Layer 4 of a small transformer language model trained on English Wikipedia (14 layers, counted from 0, width 96).
Take only the direct path to the model's output, skipping the later layers: a vector added to the residual stream pushes a token's score in proportion to its dot product with that token's output vector.

Output vectors of the tokens that the questions are about. A number n stands for (n - 128) times 0.012.
".": 161, 145, 155, 148, 92, 108, 171, 119, 92, 99, 161, 120, 92, 81, 163, 150, 157, 56, 114, 164, 128, 88, 164, 136, 70, 117, 165, 88, 138, 116, 150, 150, 158, 107, 66, 148, 133, 130, 95, 98, 72, 168, 170, 93, 118, 165, 110, 118, 111, 136, 79, 157, 81, 116, 130, 74, 136, 87, 151, 136, 125, 85, 184, 169, 158, 168, 119, 154, 119, 97, 164, 119, 127, 130, 178, 105, 143, 122, 123, 96, 143, 145, 142, 72, 154, 116, 105, 105, 145, 146, 86, 154, 200, 155, 101, 106
"ership": 27, 141, 155, 137, 175, 153, 98, 112, 125, 138, 129, 201, 62, 98, 53, 118, 160, 87, 92, 86, 152, 47, 100, 153, 114, 87, 64, 208, 105, 132, 158, 71, 105, 106, 190, 151, 101, 134, 122, 72, 100, 125, 142, 137, 82, 54, 206, 138, 100, 84, 187, 149, 131, 141, 131, 135, 182, 145, 187, 152, 128, 103, 193, 101, 47, 72, 124, 88, 78, 140, 159, 207, 135, 162, 129, 145, 129, 116, 147, 66, 96, 101, 138, 148, 120, 123, 158, 182, 99, 93, 196, 65, 110, 188, 128, 147
"board ": 55, 187, 113, 103, 163, 156, 100, 65, 164, 119, 103, 135, 168, 159, 118, 124, 112, 129, 136, 102, 110, 91, 145, 144, 132, 136, 148, 185, 4, 134, 150, 102, 131, 84, 78, 164, 115, 122, 119, 160, 113, 144, 151, 140, 119, 127, 138, 108, 189, 53, 84, 89, 187, 38, 140, 147, 126, 148, 101, 140, 111, 113, 156, 159, 141, 127, 115, 130, 137, 183, 157, 127, 106, 192, 104, 88, 110, 153, 168, 48, 136, 76, 128, 104, 127, 110, 103, 169, 175, 127, 171, 164, 133, 96, 115, 147
"vote": 97, 132, 45, 94, 127, 83, 124, 72, 83, 197, 169, 151, 172, 125, 108, 136, 161, 93, 184, 66, 163, 137, 93, 150, 137, 127, 163, 183, 131, 192, 131, 74, 220, 143, 134, 185, 106, 52, 144, 140, 94, 68, 147, 81, 146, 93, 157, 116, 203, 51, 108, 114, 118, 127, 214, 158, 152, 163, 171, 165, 173, 217, 165, 103, 102, 112, 106, 60, 83, 86, 144, 164, 170, 115, 58, 135, 95, 155, 157, 113, 147, 61, 158, 102, 120, 93, 112, 189, 108, 118, 203, 114, 95, 87, 168, 200
"volum": 155, 89, 59, 191, 140, 122, 52, 36, 82, 143, 168, 209, 147, 166, 113, 107, 117, 137, 195, 119, 185, 165, 147, 133, 145, 118, 116, 154, 109, 162, 181, 73, 145, 126, 140, 121, 118, 84, 174, 145, 83, 89, 106, 162, 114, 80, 208, 137, 208, 92, 131, 121, 134, 133, 79, 157, 70, 73, 139, 192, 172, 148, 39, 96, 98, 107, 168, 128, 166, 122, 124, 121, 80, 151, 126, 110, 96, 186, 133, 174, 155, 64, 199, 129, 168, 137, 102, 124, 136, 72, 179, 76, 108, 63, 132, 149
"years": 179, 111, 121, 171, 156, 119, 129, 118, 96, 115, 95, 189, 184, 153, 135, 81, 162, 100, 166, 144, 79, 159, 98, 156, 152, 129, 82, 146, 125, 161, 142, 84, 98, 140, 92, 102, 109, 39, 252, 68, 81, 92, 122, 75, 124, 149, 172, 142, 96, 163, 141, 158, 150, 71, 108, 92, 178, 75, 156, 216, 154, 89, 190, 134, 155, 46, 127, 130, 128, 136, 110, 173, 93, 135, 105, 92, 71, 115, 104, 82, 118, 111, 237, 197, 159, 160, 161, 141, 157, 28, 140, 93, 99, 92, 160, 220
"himself ": 50, 74, 99, 120, 126, 132, 53, 83, 142, 69, 66, 154, 159, 118, 140, 142, 175, 111, 156, 132, 199, 104, 115, 125, 72, 131, 138, 88, 127, 151, 119, 174, 146, 161, 162, 58, 111, 161, 157, 192, 103, 87, 114, 168, 88, 56, 153, 113, 124, 156, 106, 97, 219, 140, 128, 175, 186, 195, 84, 115, 143, 148, 109, 151, 111, 100, 162, 80, 11, 114, 106, 88, 112, 94, 127, 166, 107, 181, 186, 125, 170, 78, 214, 98, 36, 153, 224, 104, 55, 152, 115, 35, 83, 146, 94, 135
"centuries": 167, 125, 143, 96, 107, 86, 146, 128, 80, 98, 163, 174, 211, 139, 112, 86, 113, 43, 135, 132, 126, 96, 27, 147, 212, 120, 112, 223, 32, 201, 130, 59, 133, 132, 154, 52, 88, 64, 207, 144, 82, 48, 157, 166, 85, 80, 194, 163, 194, 118, 187, 188, 157, 171, 74, 83, 207, 79, 160, 176, 139, 171, 144, 112, 129, 32, 197, 93, 61, 111, 123, 82, 137, 120, 100, 101, 49, 162, 83, 135, 72, 175, 178, 148, 121, 197, 113, 87, 129, 92, 145, 60, 92, 167, 167, 139
"\n      ": 149, 163, 120, 98, 155, 153, 134, 121, 125, 135, 136, 154, 110, 174, 140, 127, 66, 129, 139, 143, 200, 64, 167, 147, 200, 99, 75, 140, 141, 135, 189, 111, 157, 132, 213, 156, 124, 109, 162, 192, 172, 126, 154, 198, 115, 117, 102, 175, 148, 132, 145, 184, 122, 155, 136, 158, 136, 116, 97, 125, 104, 182, 90, 105, 131, 91, 149, 132, 148, 97, 137, 119, 158, 163, 130, 123, 121, 104, 115, 112, 115, 150, 96, 145, 150, 138, 121, 154, 137, 164, 144, 42, 77, 162, 104, 152

Each question shows what one neuron of this layer's MLP adds at an activation of 1. A number n stands for (n - 128) times 0.0084.

n243: 133, 150, 119, 108, 125, 117, 157, 119, 110, 112, 143, 133, 126, 121, 151, 102, 130, 135, 145, 106, 124, 129, 124, 157, 132, 112, 158, 124, 137, 146, 129, 153, 143, 142, 124, 91, 79, 135, 137, 124, 112, 115, 89, 145, 147, 131, 138, 120, 127, 126, 129, 127, 79, 119, 125, 139, 111, 146, 166, 109, 97, 155, 144, 186, 147, 125, 107, 119, 140, 127, 120, 153, 138, 95, 129, 114, 148, 143, 118, 118, 88, 95, 128, 121, 134, 126, 113, 129, 148, 116, 131, 132, 132, 151, 110, 137
Pushed down most: "himself "

n192: 110, 100, 126, 143, 120, 120, 130, 148, 130, 145, 135, 126, 124, 141, 135, 122, 128, 119, 132, 126, 128, 140, 115, 126, 128, 129, 140, 124, 139, 144, 133, 116, 134, 131, 127, 109, 130, 138, 128, 119, 122, 122, 133, 118, 133, 131, 128, 136, 117, 114, 125, 125, 132, 138, 145, 136, 144, 130, 118, 139, 118, 126, 127, 134, 131, 129, 130, 115, 136, 121, 134, 131, 141, 136, 125, 122, 137, 131, 117, 137, 136, 109, 147, 135, 148, 135, 110, 125, 124, 123, 123, 110, 123, 113, 139, 133
Which of these tokens does it push up most? "vote"

n16: 125, 105, 65, 145, 93, 105, 149, 174, 114, 114, 121, 99, 139, 115, 140, 123, 134, 129, 160, 121, 130, 119, 132, 120, 115, 116, 132, 147, 139, 124, 114, 143, 140, 135, 116, 137, 119, 161, 134, 113, 153, 159, 119, 114, 138, 151, 138, 165, 91, 120, 136, 127, 122, 95, 125, 120, 135, 117, 147, 135, 142, 125, 105, 140, 136, 122, 105, 117, 153, 140, 136, 108, 133, 136, 127, 100, 129, 181, 144, 132, 98, 141, 134, 117, 120, 146, 156, 109, 110, 103, 138, 118, 137, 116, 142, 143
Which of these tokens does it push up most? "years"

n141: 175, 131, 115, 120, 134, 137, 118, 161, 103, 152, 121, 120, 109, 131, 110, 158, 130, 102, 142, 134, 112, 146, 115, 131, 118, 208, 110, 158, 96, 127, 124, 94, 149, 149, 103, 136, 140, 124, 149, 116, 116, 145, 116, 97, 95, 129, 123, 149, 121, 155, 124, 85, 130, 109, 159, 101, 143, 137, 101, 134, 131, 73, 132, 112, 108, 113, 142, 158, 152, 123, 80, 127, 123, 142, 146, 126, 129, 115, 95, 121, 137, 116, 94, 116, 83, 119, 133, 150, 130, 143, 167, 163, 145, 132, 164, 113
Which of these tokens does it push up most? "years"

n135: 114, 123, 129, 99, 127, 140, 128, 122, 131, 124, 109, 134, 103, 111, 129, 128, 136, 130, 124, 117, 136, 137, 137, 123, 99, 103, 161, 127, 112, 108, 134, 142, 96, 111, 142, 136, 146, 125, 133, 116, 115, 152, 107, 90, 135, 136, 126, 90, 127, 122, 128, 164, 141, 148, 110, 163, 147, 123, 130, 120, 146, 134, 108, 108, 147, 117, 121, 79, 133, 116, 121, 134, 144, 173, 105, 141, 127, 132, 124, 104, 160, 114, 123, 150, 112, 160, 145, 107, 130, 161, 125, 132, 134, 115, 123, 128
Which of these tokens does it push up most? "himself "

n22: 127, 76, 112, 150, 128, 127, 127, 116, 134, 137, 117, 86, 146, 136, 117, 121, 151, 159, 145, 103, 124, 114, 130, 150, 128, 123, 134, 139, 131, 141, 130, 120, 128, 125, 128, 137, 114, 114, 141, 143, 139, 144, 126, 147, 126, 131, 113, 143, 129, 116, 126, 108, 137, 128, 127, 127, 107, 157, 122, 106, 108, 128, 155, 126, 137, 112, 129, 135, 138, 125, 147, 139, 153, 118, 134, 134, 125, 105, 156, 122, 134, 103, 151, 128, 132, 119, 133, 91, 139, 121, 146, 116, 140, 126, 145, 124
Which of these tokens does it push up most? "vote"

n107: 154, 126, 143, 103, 114, 124, 130, 142, 137, 136, 128, 114, 141, 108, 146, 131, 133, 134, 134, 97, 121, 129, 86, 93, 179, 118, 151, 154, 116, 135, 123, 144, 122, 132, 151, 115, 150, 108, 143, 109, 134, 110, 108, 119, 125, 105, 135, 116, 130, 133, 143, 129, 165, 150, 142, 141, 103, 149, 125, 112, 150, 140, 122, 139, 127, 127, 137, 111, 119, 126, 102, 129, 145, 157, 141, 111, 148, 150, 121, 144, 127, 126, 97, 140, 133, 136, 129, 140, 132, 127, 120, 142, 102, 129, 117, 130
Which two tokens does it push up most, strongest first? "centuries", "vote"

n124: 153, 116, 90, 131, 124, 107, 104, 92, 110, 121, 120, 135, 98, 109, 136, 167, 110, 149, 134, 116, 118, 125, 113, 167, 110, 138, 147, 117, 108, 123, 100, 98, 113, 130, 131, 125, 128, 135, 112, 159, 130, 139, 121, 121, 117, 99, 113, 153, 91, 119, 122, 142, 87, 140, 138, 84, 139, 129, 119, 86, 125, 136, 130, 115, 142, 138, 132, 145, 167, 119, 176, 137, 99, 128, 134, 138, 139, 147, 132, 149, 135, 108, 135, 98, 141, 126, 146, 117, 142, 156, 123, 117, 169, 118, 138, 117
Which of these tokens does it push up most? "."

n9: 109, 128, 149, 188, 88, 130, 126, 121, 131, 136, 150, 149, 151, 136, 136, 119, 118, 160, 139, 126, 161, 132, 155, 134, 116, 113, 120, 136, 143, 89, 104, 157, 111, 127, 115, 142, 110, 115, 101, 142, 102, 110, 129, 120, 140, 138, 148, 127, 100, 120, 115, 120, 167, 162, 120, 133, 109, 121, 143, 98, 145, 124, 120, 110, 147, 140, 151, 165, 111, 122, 107, 195, 159, 141, 128, 188, 84, 106, 124, 116, 154, 154, 158, 133, 140, 109, 171, 98, 133, 132, 110, 138, 107, 109, 106, 125
Pushed down most: "centuries"

n206: 120, 127, 99, 144, 142, 114, 141, 127, 112, 154, 132, 131, 135, 150, 96, 113, 154, 121, 127, 122, 135, 128, 156, 121, 146, 84, 126, 152, 140, 143, 124, 121, 109, 146, 144, 150, 97, 135, 128, 106, 161, 114, 84, 142, 143, 116, 126, 113, 158, 118, 116, 137, 114, 137, 133, 118, 106, 99, 107, 132, 139, 95, 121, 115, 112, 107, 135, 95, 147, 154, 109, 127, 147, 153, 139, 131, 132, 115, 128, 137, 122, 102, 125, 128, 133, 157, 118, 119, 130, 110, 136, 117, 130, 139, 110, 135
Which two tokens does it push up most, strongest first? "volum", "ership"

n97: 144, 96, 112, 120, 134, 147, 128, 114, 158, 152, 119, 132, 150, 147, 118, 133, 135, 123, 121, 98, 119, 105, 115, 153, 140, 108, 162, 134, 109, 131, 122, 95, 134, 110, 154, 107, 151, 133, 142, 131, 128, 132, 135, 145, 114, 146, 158, 130, 163, 155, 116, 134, 92, 145, 129, 111, 121, 144, 138, 127, 163, 115, 100, 149, 150, 116, 119, 138, 114, 141, 163, 128, 113, 121, 116, 133, 114, 105, 122, 164, 140, 135, 165, 128, 146, 115, 142, 131, 103, 137, 147, 124, 160, 136, 139, 120
Which two tokens does it push up most, strongest first? "centuries", "volum"

n80: 121, 141, 130, 133, 107, 135, 141, 125, 135, 138, 145, 88, 121, 106, 143, 137, 109, 125, 114, 136, 128, 121, 117, 123, 134, 121, 116, 128, 150, 131, 132, 110, 139, 100, 118, 128, 157, 131, 108, 89, 102, 108, 116, 126, 127, 115, 143, 130, 131, 147, 124, 100, 140, 145, 136, 146, 137, 111, 95, 107, 104, 136, 150, 125, 92, 92, 133, 120, 111, 141, 155, 106, 97, 143, 112, 146, 107, 131, 138, 104, 112, 107, 127, 132, 129, 111, 134, 116, 106, 154, 152, 131, 127, 129, 147, 168
Which two tokens does it push up most, strongest first? "ership", "vote"

n38: 116, 117, 112, 121, 131, 136, 151, 122, 124, 130, 128, 130, 146, 111, 127, 103, 103, 173, 106, 153, 111, 152, 134, 114, 156, 106, 130, 147, 118, 129, 137, 127, 113, 127, 105, 157, 142, 80, 128, 161, 151, 120, 128, 126, 126, 142, 143, 141, 142, 149, 128, 116, 125, 119, 129, 78, 127, 131, 142, 117, 120, 139, 113, 131, 111, 93, 110, 111, 118, 118, 126, 137, 137, 127, 123, 144, 138, 136, 96, 131, 148, 135, 141, 168, 128, 137, 96, 126, 156, 136, 107, 121, 106, 134, 128, 113
Which two tokens does it push up most, strongest first? "centuries", "years"

n53: 115, 176, 157, 122, 118, 131, 123, 138, 142, 135, 114, 114, 108, 127, 123, 125, 132, 128, 143, 122, 126, 129, 146, 154, 150, 150, 140, 134, 132, 139, 136, 130, 120, 136, 141, 149, 124, 133, 143, 115, 113, 113, 93, 142, 107, 110, 129, 170, 144, 128, 100, 138, 99, 155, 124, 134, 133, 126, 106, 130, 106, 129, 107, 103, 125, 133, 111, 136, 156, 130, 152, 137, 127, 145, 119, 87, 124, 108, 163, 125, 174, 116, 95, 108, 118, 140, 123, 115, 125, 130, 128, 143, 116, 103, 128, 141
Which three tokens does it push up most, strongest first? "\n      ", "board ", "volum"